Layer 10 of a small transformer language model trained on English Wikipedia (14 layers, counted from 0, width 128). Numbers have three digits each and are written without spaces.
A neuron's activation on a vector x is SiLU(gate . x) times (in . x), where the dot is the dot product.

Input weights of the MLP neurons that the questions are about. A number n stands for (n - 500) times 0.0011.
n26 gate: 510440513589565523484392445414554403332356493290410506571484359572577635414526617623573469565565608516651592605546391425544431885683687346617563658390801481412540447322611561385569389351713617636480625437546491510564312450516541500396394562395507513552655403617412450516497592649517580524561347356391563327412500609776481680395690497570336526434347450452490549530471554590545452602493
n60 gate: 419557492389622461543505546408535483315471451432416370605613535474429529483399492426328400660575575522572486382424563468513330503619465582452588651536376568817566529544597277676426685739534510492433522447383560614572494608505500600471544376628345586469295552497583556427514367463443518405415478346467446443585546523486484399489586658518503511539573534555382527309467356525549551465590
n62 gate: 464297490594456483490698549383471463412707559407436339503420382617540340561358522376462546735648453517227527448573384461487490503305622662534548465547510589730382583686410475559426553276527525533453586459442346419422493740539607454646570339574420563325551447402548336459578507333465567397539651500404514612752824462450333686497516382560545392463562417513722554552351661640352494591551
n96 gate: 414418440570537643471537560602572604561351569279650595503631527521477500446649475672647315382517453470562480672372537292629483462574610686569413641554651666395478564220645295766490446544472656618497473377418541473500591503359500624373334369527385385700527437506315548358537482388608561638391487399632594444447510557450444567618291238314583595340497510437582608406337421664401531539333
n101 gate: 471497513569384313308540708368323362403670490432280472572437341549687696688650267205554696596437586513615396393588647414560683490645478507531486503467372507466591450516480540469275521630558566641480529490584373407509256412471426413465595530397699462480614402509548537457387645442418491556423377480441483389679435617480409454260445452410352480527562520588456461517503542681386534552248
n161 gate: 640495459488426603461469374510565416400503545469652421488401327382427492456583488430510529454579426518451575601444523438551528529390373563372579485360475467588575439475561395665520541469432585547497576397618455508557470537423433659559543548546370497651490515512439484569582652476439507422408538529422532545560738524365273424544423428483549638531470720384617497487508610715605547609428
n170 gate: 375516564437542550586608360529435431478468537608540387492470540412652396582492387457704557522642408494384354590468520417540564423426487467506500572439331640393363455403544469546535550381449421308337437613503297693541569631611433562497629547567390610581399362629516517548388346448650656528420414635486488497541436495478413500514514474508550645531549412689579383632566399511399303564644
n202 gate: 241613563539470467420469768560490484450473367446566566519576443395599800446474656558574503626291370350471520362469491317379510793497404382674389516414391516579371503484672559383605264667378418484477484490600627676478424578384535403673493444387321442510560566553427574493313542576466447481560556469432581526454324537440591680693584714668528726423571452396355340541382555391445741545470
n224 gate: 513790435503449421378598321464550459579535729507490445675793506442534702365537522559604503360414445562503493621374590507651521461526408409514471555664701359528477454534476590585480671478332484530576443791358583565328555563447318434546544418651649613713552419552457646362435343461468487733494363518503480470545429471377644737576809418689591507600396423517594250662726614609460566422531
n305 gate: 623742319494506373357457582643494353484445607445601488545556440596453448586441390574551592500635686491333411320607586527539456542590488599465529551415434596480497530260594591493346550424439420594411394271633515456538406500570658469464509522399705542389608428491443484595516520556546384471407585500417505689401405606343435649522601340591404516500386874503615497380395370444438257706392
n365 gate: 438361412520345385515509569509706525576663507377509432440481466417525566459600573623680516661487585563531609359458557540337487714512491363422508440475729416585485443469629485457488406631477491656379385302532515490450616245426439488460494522595431268538407553658397532602351186582497326635446604507770484655464310521528559572563279225426542624612519403478362541549603593560584541438474
n379 gate: 516539523509402497585540440369595540633531448341506437430631296301303594636261450403685486540480199602347524577458488669416310379449513457659492458352483586514631378670540427451390332452483395670445467790691538520340473466271568379731240483409643336388606447456575521520514482668497666541606510632450545473532441450530543243551693367541420446466596400503599529649477523547315540577466
n398 gate: 484474520539427446481405497544416510439575600524544556358599461532672576520589522510429483457453487507413561417431443883557336610414692415521628398573669484583421668477603434417417313198463282406487434574638447624568437640529690539487638341580438704456449421500542286668591301400614475404566483521562657562567704550547321632490574424619348403554647623648371411596756435510412546545227
n26 in: 566428272526341454387552444500424363539427413718326204577338449690265283586430422518557567578578436390339597680668497483537532522406452434710497308652359698456450581612479444507463414373652671507504423564468503259595739229407534349486608373461588445326579434560548475472678326728511487447532571383507494371503449619465362441816315394483550493514656464625608352372538306461653445482539
n60 in: 661543389439423562599367716322514485295388503316634458355491434398558662506541557518386490438582597550460467359453404602435441515573308546572657621512576375457500648608591539494537641571479377591536628512512464476503456987560676434571410556541476625423437512561424566500346497497597480442482556488532463431500366475479558552414420552519472470619465434561368491451419480442595465362738
n62 in: 535431433490514297268432504584356440629580445210510623577493468496465555790570359587604494352535457379514665544644288684463543598608643768406556534303416639721567561591609321599531684593500346538597409579436619507378472605417548414391563585465254449614597363400592446575432433610339564546548546522444336538457731444638583703294569504570423376604400308329486614569497420539469819379600
n96 in: 565516391379600634327546503522338553487623452578317575506474683486431493594556574418544454537570403480500345441418654516513503548386672641500467551198850353421579257546517587358481599475408598490493500571520690557444550432561429636426671546270583645386433395440519544436457622476638569568479394503631298435233517506543471513614426465612582373503484442431541443332480797688559301403621
n101 in: 582751352615624485346643542627507594452474519589510578534561480458446534606475500474636584764456271474444518590613487560299580548559378411396500334511413346387586528457558391564601477567359380570526625408192290726655319767539311567665425659584353481544603364616490629482339606636489428598572297459183424653582575463489234486453408511571659755328493392582648625343554610453728580545419
n161 in: 645390616804709372660549533523308342389536587507510407350482388418311573493469650305644488567373652624507593338604590684716283435375585535424621625669405545548393476412451533610656549438402406534457490371436460316576271453479507541643493673550504430834718545563231320596408485335566487411398479445479417344614522592578583322528555573613291429457611540542550553569629514451486415445292
n170 in: 339590583471584422403484579462520514526429461530407497415331471527397306483500460367318584371393442607333564428530419567585503503503536662503358470437586449302511552254376559446464320484462615570614523759512627439524371541388497609492491497572560470535567631492483576369654440554494546422428581378497451494472656589491562415399567518387495737421271411347529311417349466486511646524389
n202 in: 695455344306607640638556537561396514623522610412473557639589477726673348605511596354612543407357339288293721496459656497493583324463785426562500558390518591552551673482429406429497731543369493448886331579532313733457496350448403601445454361349674581364572525429400358460471560214478453430442647375574386416572396463561503602410334277500568482457378412489540396559535486465377632771507
n224 in: 140497540457470456487565475676539215466413625562679459637399579397373388271610606579575352385557808480480510644378552249513758347548526413445446445382369673560410481544662630475413443459393404533527533452381503432588624610585425405432610749459521364425603426440464637507398408630619484459615426444477446633538496494564474587517356560589432436483440510377648478591780546537517553240336
n305 in: 300373657579581538542474533653418642456526343449471430641623435709411365491534500513506449550624568431494377500712469563646534682461673677449383506491441509519565530417537494584714441269573468560425506378697491388457519487397596422497469562584349558406528540594700645647419532471529591656414528513607482418652484468485670300743554468413565534353698538277367500378424381426470614487425
n365 in: 450550536448342632465358704474530569426437519562535423417473591484641607466404565351358636491284476433582555664486395603642531644604436578444497486548382605721414408262494472620503584460696509535472545491380403512658488336724620429406362421466491437436509362466526472405197506506569440658579485531575510321423541455518574545375506525546462439439494618575247445484542589542402399478223
n379 in: 487541561559585575343464261534652364480396594490574384420468700473400436411211299420662584503702487507418661578552479462606448600348463372303565481513539564334380528548597418524484642422477608412520519405382354595306529433611384598437551542689625524582638545638538417454484435510426667488433562638628484490568348439532675539278579358549323438562443453558685832638471465435506692534365
n398 in: 574422640526366544602450743699613608566638526638614456387514451351259440625554544578537372409529405540391551293503622458632474448656385425414394445858399514443565586241728483375716527508415658141273539317515425300463439444638518468454478576369504684431364741589615319624577675549526620395588507444511521546418767507623646565504285579381507525548436619582378539391572650428418624417382

Each question shows a token from some text and the vector x that enters the MLP there. A number n stands for (n - 500) times 0.022.

" for the": 487629413529591522447257418482541504424517470540465476487459459499489508428498529550491460457448378533391506500539622473352519532513433469536343385418502392505374437441417482392544555561437473484480484510482527482528528393415428445405459497451467457480462499386584517364410460459553501539431496514563455442777409417659533467535403510562459572467424504464532422428527500401442718581541
Which neuron fires most, and how strongly? n202, at about 19

" Jos": 431529555494595454391482460347661525543394311533450317422405390482598461668445503458545346443512465490561461405551320430577436394485630561546613521437471503524534539550447642410563469406460473611438539501540612548511562416509312450328441595533470540437449552438506515422554541491489475338398585483598456439454587421638630434451395471491560432444526395554484522383547556448320469532464
The three highest activations, in order: n62, n379, n101

" polit": 480617537509471500574407376460485379541409572404401437365402497471447460551523609509524401407477486502422545482575471621578471438494578462549416420528394540568409509464505600414586577455391466557531536509550545545673508476453456491385345554505421370514430582499585481446499527461614521490426540454524500591398468459757563520519505471569536387508464525593597431305406344349386527492449
Which neuron lights up most? n398

" Res": 653453455600580608448469383551596481479540421542358390450354429535594454633665669440459345517511404488568460396515541480485602566471472523599508314469402376541390369570543617500612593507409412405446578534364526633708615377513362363519380570628556468592436599456441334425399551480510515459481453630487484562510467475646665485458512459558515415583541609528546440527546566372412444520524
Which neuron fires most, and how strongly? n365, at about 1.1

"et": 502593515529504566464346502517617449502465453462478524324488417596488455474532359507441438418348541508343628461420569531422497507546488536441654466553385406499442392466471554420552673434454403493532583540487579441633540416594496428441473592565497472511425461408666466390549447606585486575463370529487470502452490441662661557398608515514505410433488473451516438410429467554548575462552
Which neuron lights up most? n224

"ack": 432612534463589510437426463434576523539416362538593519453538459440531491575512529508417465417339454538441547456474427505505630522516539567467729475461447402477352414468482460541617591433446483538417499560597506495413556562561438450445513520560473471505431554319586595428436474553458410496459358526425345431476411474623635526433499467416512508626503400537533448433402451428452569421545
Which neuron lights up most? n60

" Per": 535436490625588520387465420474594469440410479528382480407390414576516525422554522534622335474429371452549566489495499523526493458483585537470394435418357400611503473489497554505675449381376457476477499602557532618529583388517481263484571685581526335448458591348395464433412587458558508423456508490663378494534550373636514570392521596622521486580528491492574490443576487427418456541410
Which neuron lights up most? n202

" its": 534497533590623535551266436517618480534463509537458375447393355530542554619555459442501599386520403558454502450559571565463413416506462572450456455402426481540468386536542478594647529502397451504488472473455614501436508402579467376502318474512427455620438467456564408369624497505498460536397461549517537464831479332548559592420463535470307509521451571574572393396375420440506588506483
Which neuron lights up most? n379

"'s": 513509487614574540543232447542573484476508461504418492428401403471501501569515450499493581417511476576477451495525604508397437470553455458530494418403467508478356430466502459529566647505458447469509467474495533536489501374514439344507478472480429446660420445454497482382516448506514532645383493600585490497771461355603586577500512537527296491524492510580593458442450428423550598584521
Which neuron fires most, and how strongly? n379, at about 3.8

" elect": 345519463549566516581367413476539443424428656475341460510453371576579403620533573522405392450463505543512487515446539456430494440541576584417444391447425473636416426531550672526491535436272389543533576481532428510665464466593365523553568438461467434367483678442476373399610605470657556504386531515463580372572420468742588545489496550536468383473481434461629466376557398442462545380402
Which neuron lights up most? n379

"ell": 495658540458490501533432498437666537577463426551533316421611543508625436509532363535366369464493519555412516560386468437586491471510493617523670476394492431453375578459334583446620576420465514523575555412532491566503488562549441541430684508511521496513366429203564586542472548575480466537423405519505608574483436449539593458409469594447568509515460422591416420313457505461357470526485
Which neuron lights up most? n170

" of ": 516524518606525475483454435565613557434457512572390454406481471452600473558521662495446408471451523592530524473560536482576484466534577512523583409543579437411459500453411478540501561551386384335481629493530615491476545464504470557433317508471429515440450612441534401443429504580547658547387400605578456443667370469648547439523461453508475469507588576470568472419529443485507595465405
Which neuron lights up most? n398

" November ": 422580582524639505492471512445589483311490447615399417461446477693535446734644546493418505533541537446482579478539502466496498421583677560446562490421530489451608582527415585540490523425413421441467643413544620450540430458479427541401451491448627390379471591388500489328496408530376567577444324522358605455458328528592565514574561543500589473517472573536559631361592474437498628606486
Which two neurons fire most, strongest first? n305, n26

" G": 448524525614471552484458440422679555526537456580386369443420503561696476627564499573531446413414400490548567480565536448451535409626559467395609431447487443546367556454483605514632594407421434445498471497543577539485448470551415548461375465537609519495561499465562574378578519490516564386376673588563258475472466403613604439552309552574526437461447524616515502375437492483536555505515
Which neuron lights up most? n224

"uff": 417618425503583514420396419459519536561360480568483472531448355543552511584527536503403524440413506500419477561488512579595589510519591529496489424558391495427386401479486528557521540498524486588449523520510499475501562432559570522598483519411413441467435559486568479547399501558534426626447535558530394489474403474629683569413500442548508418471579445547516456447448390454439449517600
Which neuron fires most, and how strongly? n305, at about 2.5

"es": 536584500601504517384400414618546410619445458581466415371478448589587507538564387504439328435389507554379470409356571350465537396486462571498592434491439434451410342546497539485649635439421438517536512483508495528592674374601481540544573529454540471479340612419573429403576435549583544648379462537613462541641478417602596517523623535520513471459525459423519460465428411465554533448410
Which neuron fires most, and how strongly? n224, at about 4.5

"\n\n": 451561543533583568431469418525669486467447362571437410363331421615546372544522509431405480479354482568530606532508523246584514374468552520396411446539548477381609489462468594527469581473425373469453626380435563576518510449413594503500487545494517532580479555475445457455668463469466528481374412615568456444659552433622621558507470508636484544623436528550453483524555478307500550446521
Which neuron lights up most? n62

" and ": 492558465633487504490443439426585549531479397528402465519556416546500486624539613443551473445411512613581571564514575372597513443501622600529533473541592457485563473483450632473528580464512493486553567486538515581416424535571496543464394564489536454469427677452626417454489452523502581536373519597539515451520374477534587561503502456470394437551505516506527541457578497369468512506418
Which neuron lights up most? n379

" ": 529543522575494478428499488440649497497481475566435532507467542596596554592548569489466304483521407571501521492501549419521517496472488518510554450498585473478534492575481467490549567494447518439495668412531472520379506527454509547493498493397506490494483601403607486377468488505526491600365383516471406480481344494575444553533473478346548454578542484495644563478514489508477585552502
Which neuron lights up most? n96

"ay": 573441381594626559552471468536522465547419455554501394349426484544633389596629557495443334356542611477493432494420564396494594426463702555422455396484419544483528441372468416519501535426427471542418510381572539506471625444566516529499541362493429557355448494468693513412572516550548502680355531592534567460686547269492673495435603473577562481466517473667637528445557562415376483484489
Which neuron lights up most? n96

"n": 442471485518563482535441572483610530482531560564431431466475447632594440455551548472437413406493531512609505472516463459609528489567613443559626391348520370558465452501508519433502508468449424553447589463576519601418577447464455604507413332440417620505357543346510511433439525527445502457455467597610443525537510344611669395444541541488365452464568444554563452398525546423506387489545
Which neuron lights up most? n101

"ul": 534697482475609563449376386482624596548538524562404456465506529547612486484517544520336544380519505526445526517512358549577433476570563510457715413474415494517390461476421646467538515421448558524488501407540437545426476471541434410431487547477582397381373613368524444433483572484502392410296448461529569556449511412556514380473434466645606503468566405595448583407559509363580429553549
Which neuron lights up most? n62

"est": 480457510570624448534340416563562534513481435424438424422496577563526453574622508538424377424498546571342508458397611564495602449459533530458507476438461457469444456427463600531566622390387446588574504524521671450477675438642494526520525530419465431500399460418507469295574455561574522587462503496628501590407432335632562645426510512540530527611455434562516589400489526438455425517512
Which two neurons fire most, strongest first? n96, n224

" by": 500497456564559475572296406559543514493564386475370521484444439503529441571526565543461466469410554517490531560548561396478518384472559500544589392442429456568504519365431445435582595431392451439485606473533544511530536466535501478507450526543524537544471471464593462424576571471577544536386495525523484441930414407587529528466428536618493566401535524473590404514457451409583574612522
Which two neurons fire most, strongest first? n161, n96

"4": 458607513428361568513473426545501443414562325599401507447412541576598408525594449586424551452443608572575505409650560473480551457586551651534396407487350450549537518454504487443654535346403544464485604602468545514664522586473494447433511487432453455509462541442539386307466613674482589519439585513594547369604446378552536519406481552489449615379604504565491528418510489517487395490447
Which neuron lights up most? n170

"af": 529479382507540510417454431446606433473542444466359300375430510564565459471541395547466463432428546543549550505536546397612518545611600508502767292575499491512417633458534560432559501605414571538493605437497507512479668553582467479419407391495491480471338494387588527510402476499618552615503503517519447526495377469679562418504593508460650481474437443574473444412488490493465453530509
The three highest activations, in order: n365, n60, n26

" critic": 484498531526524435516412299472609345534433454411336475377387413543515386650518506455460422388512523470473534525466497461525401502452592417476563454523367457399463475421449532389560636447379333538531483525575550441608551522589430494493440537434508450526386364518535431399506545535554522462484480590440525500564414431729595486495538602535509423600556534531598471464384512400463534527495
Which neuron fires most, and how strongly? n379, at about 4.6

"ab": 528454397616630565400443532504567501535541452572449410467466434457443578653544577518479497331314536417460521465570318460483645473596505521436553350598456430564375506514541564477564649458475422580486478483522504551541562464563437647504480506451412326481580486365472352438522578536519494465290504453467495373406513386638543410468575545540521294615470522594553561440442515488501507571561
The three highest activations, in order: n305, n224, n170

"az": 573709502491493534383471438495665504593449479502353449355554363498583495569641580509501458394434536532490565508515284447325426533594579416480642457512433448557369541509515552486526571469494641525547523464563421520562574516592393485446519471456460492501385549431633559479440491585572508491428524407481326581414395456607561501507444570515551423473411479605520520450564508424492466561611
Which neuron fires most, and how strongly? n365, at about 1.3

"ah": 467572391548517522609554459519529560529512435558498317346393383524528557550639512496561482412492551513532574532475408463409581585577585510458718321515526562537477432435505694542583529508488517475476599523530539613465630545539396396406492477493375320426459542408531573396430426585563484581402532485584463542434419430550545419472454565497631448504453554609564553528598493460415492587632
Which neuron lights up most? n365

"| ": 547515534463641509540496462481570541386467470531422427396551332543577495579670537543470467461378430604564542514552513326493507359366582520477444553537472437480362455515434578476541605518439443530548562409404755536575486476497495638377379461538461566542564562465509370347610513481419599504424454492569464537607476540520501481426412467575366506591564543579474518424477563523511419494473
Which two neurons fire most, strongest first? n96, n161

" on": 468521566624631511552207466551608525460488368513445482550390414623605477587469404527451475390456580501418366569433558484584411354503560551490451329549396427581471504432522349427470543444389410549473626433581557514398538462584500547449402482492602487538449541508559433413518591523570421574408418507468502497778503430573608510464418609613541565402507477542609520513445442335471556523543
Which neuron lights up most? n305

"ism": 535443551545582484515375422552580449469499449410377464363416474623602420630515425510430483343406577596401501526417523478442529374505500474523705407494384490442413456437546468416594610395406425533541509500549431457532508410653508551436446520394401379499431403515491435424551424501623529582414507586489519580490438331684610468522577544501505475620492494562512505443370472454513535413576
Which neuron lights up most? n101

"s": 528534419606573475500496365499534476588431467561502426422449444625560522634611464512500310337529572523479392515450474521429580370458607516517539520478391481492457443488473358452566640481525533528460449576596587431486741447567463638535548469367461542513371555481526419477581490486573434646423517536509498551686530406518637575434481496422515565517478508506541490456478471482534580387429
The three highest activations, in order: n96, n101, n365

" first": 501443478566605555491276494498556489433459567500467433411375428404519572652634474470518566463553560585392578557431621497424505486479540476514468388544430476606497490357479538613677572486465499509521643518467700596606477443467518368513474412425466452492278519477548420465588550470491458541393464452577484511646410382642595494473548549493444441482367438484548468412450444433547537434489
Which neuron lights up most? n60

" chang": 474531371618546519470431447574606406539497472479511512488394412552553431507497588431422357292480454600381519414450550468542546362490488549441586463406417474469409522390518694514663597425339323579501509414519568490595588368534523440462549548338483454373411621412602424442554543493571508611415406510478453441490499496628596512516473491613415474441521379554543480310366322384432512432477
Which neuron lights up most? n305

" sever": 510576423513439525456371353433671320517426409412295402525354434525606480582497446615557414327632556563357535442507447511646472527536579547575515391471414484496439421384485521387606541447434486674475481514443523495542539553622533507504475511467541495443409530421524387437591549561572437553441482557502598451614390462633622453441483480605574464617439457621564364437472468397374393571495
Which two neurons fire most, strongest first? n26, n170

"k": 429608478482488426408437511496741609530453526590574349327529410519693449605480455547399427443478547557426436526462540514594649492556470538467569490446611490446436564532367584467529496478539513542505521401514473501540502472536396403463563489438427636503444539440598602485437577522487452569319532564491389457436487469539560534510459549518490426511528440514539430438521450455438509485531
The three highest activations, in order: n161, n170, n305

" Mo": 479525481578587588463411369388651490473484513439457316537331522549541467603602374542468450516422470527551584546500513520371584480582579555462606427526467553475542494487448520427611547408432466520564454475498533526396474466480299529460434537562470527419476564388532563456471509380499532454330581621508377521404515505508711533561219658429476502468546438585522479436511530544359418567556
Which neuron lights up most? n170

"1": 395540610566576505502553480520596495495438398623486508437469417589603445573626541584362593578463434603499540453542725527570525511593493602483549438421460514481469620503456478358522559484490529438537700500473427548601479431503456516456482569533428396492552519488450488440554505603424538577343507598429365509503411314553560607491500580545575585502514503510497579480583403388497571487456
Which neuron lights up most? n101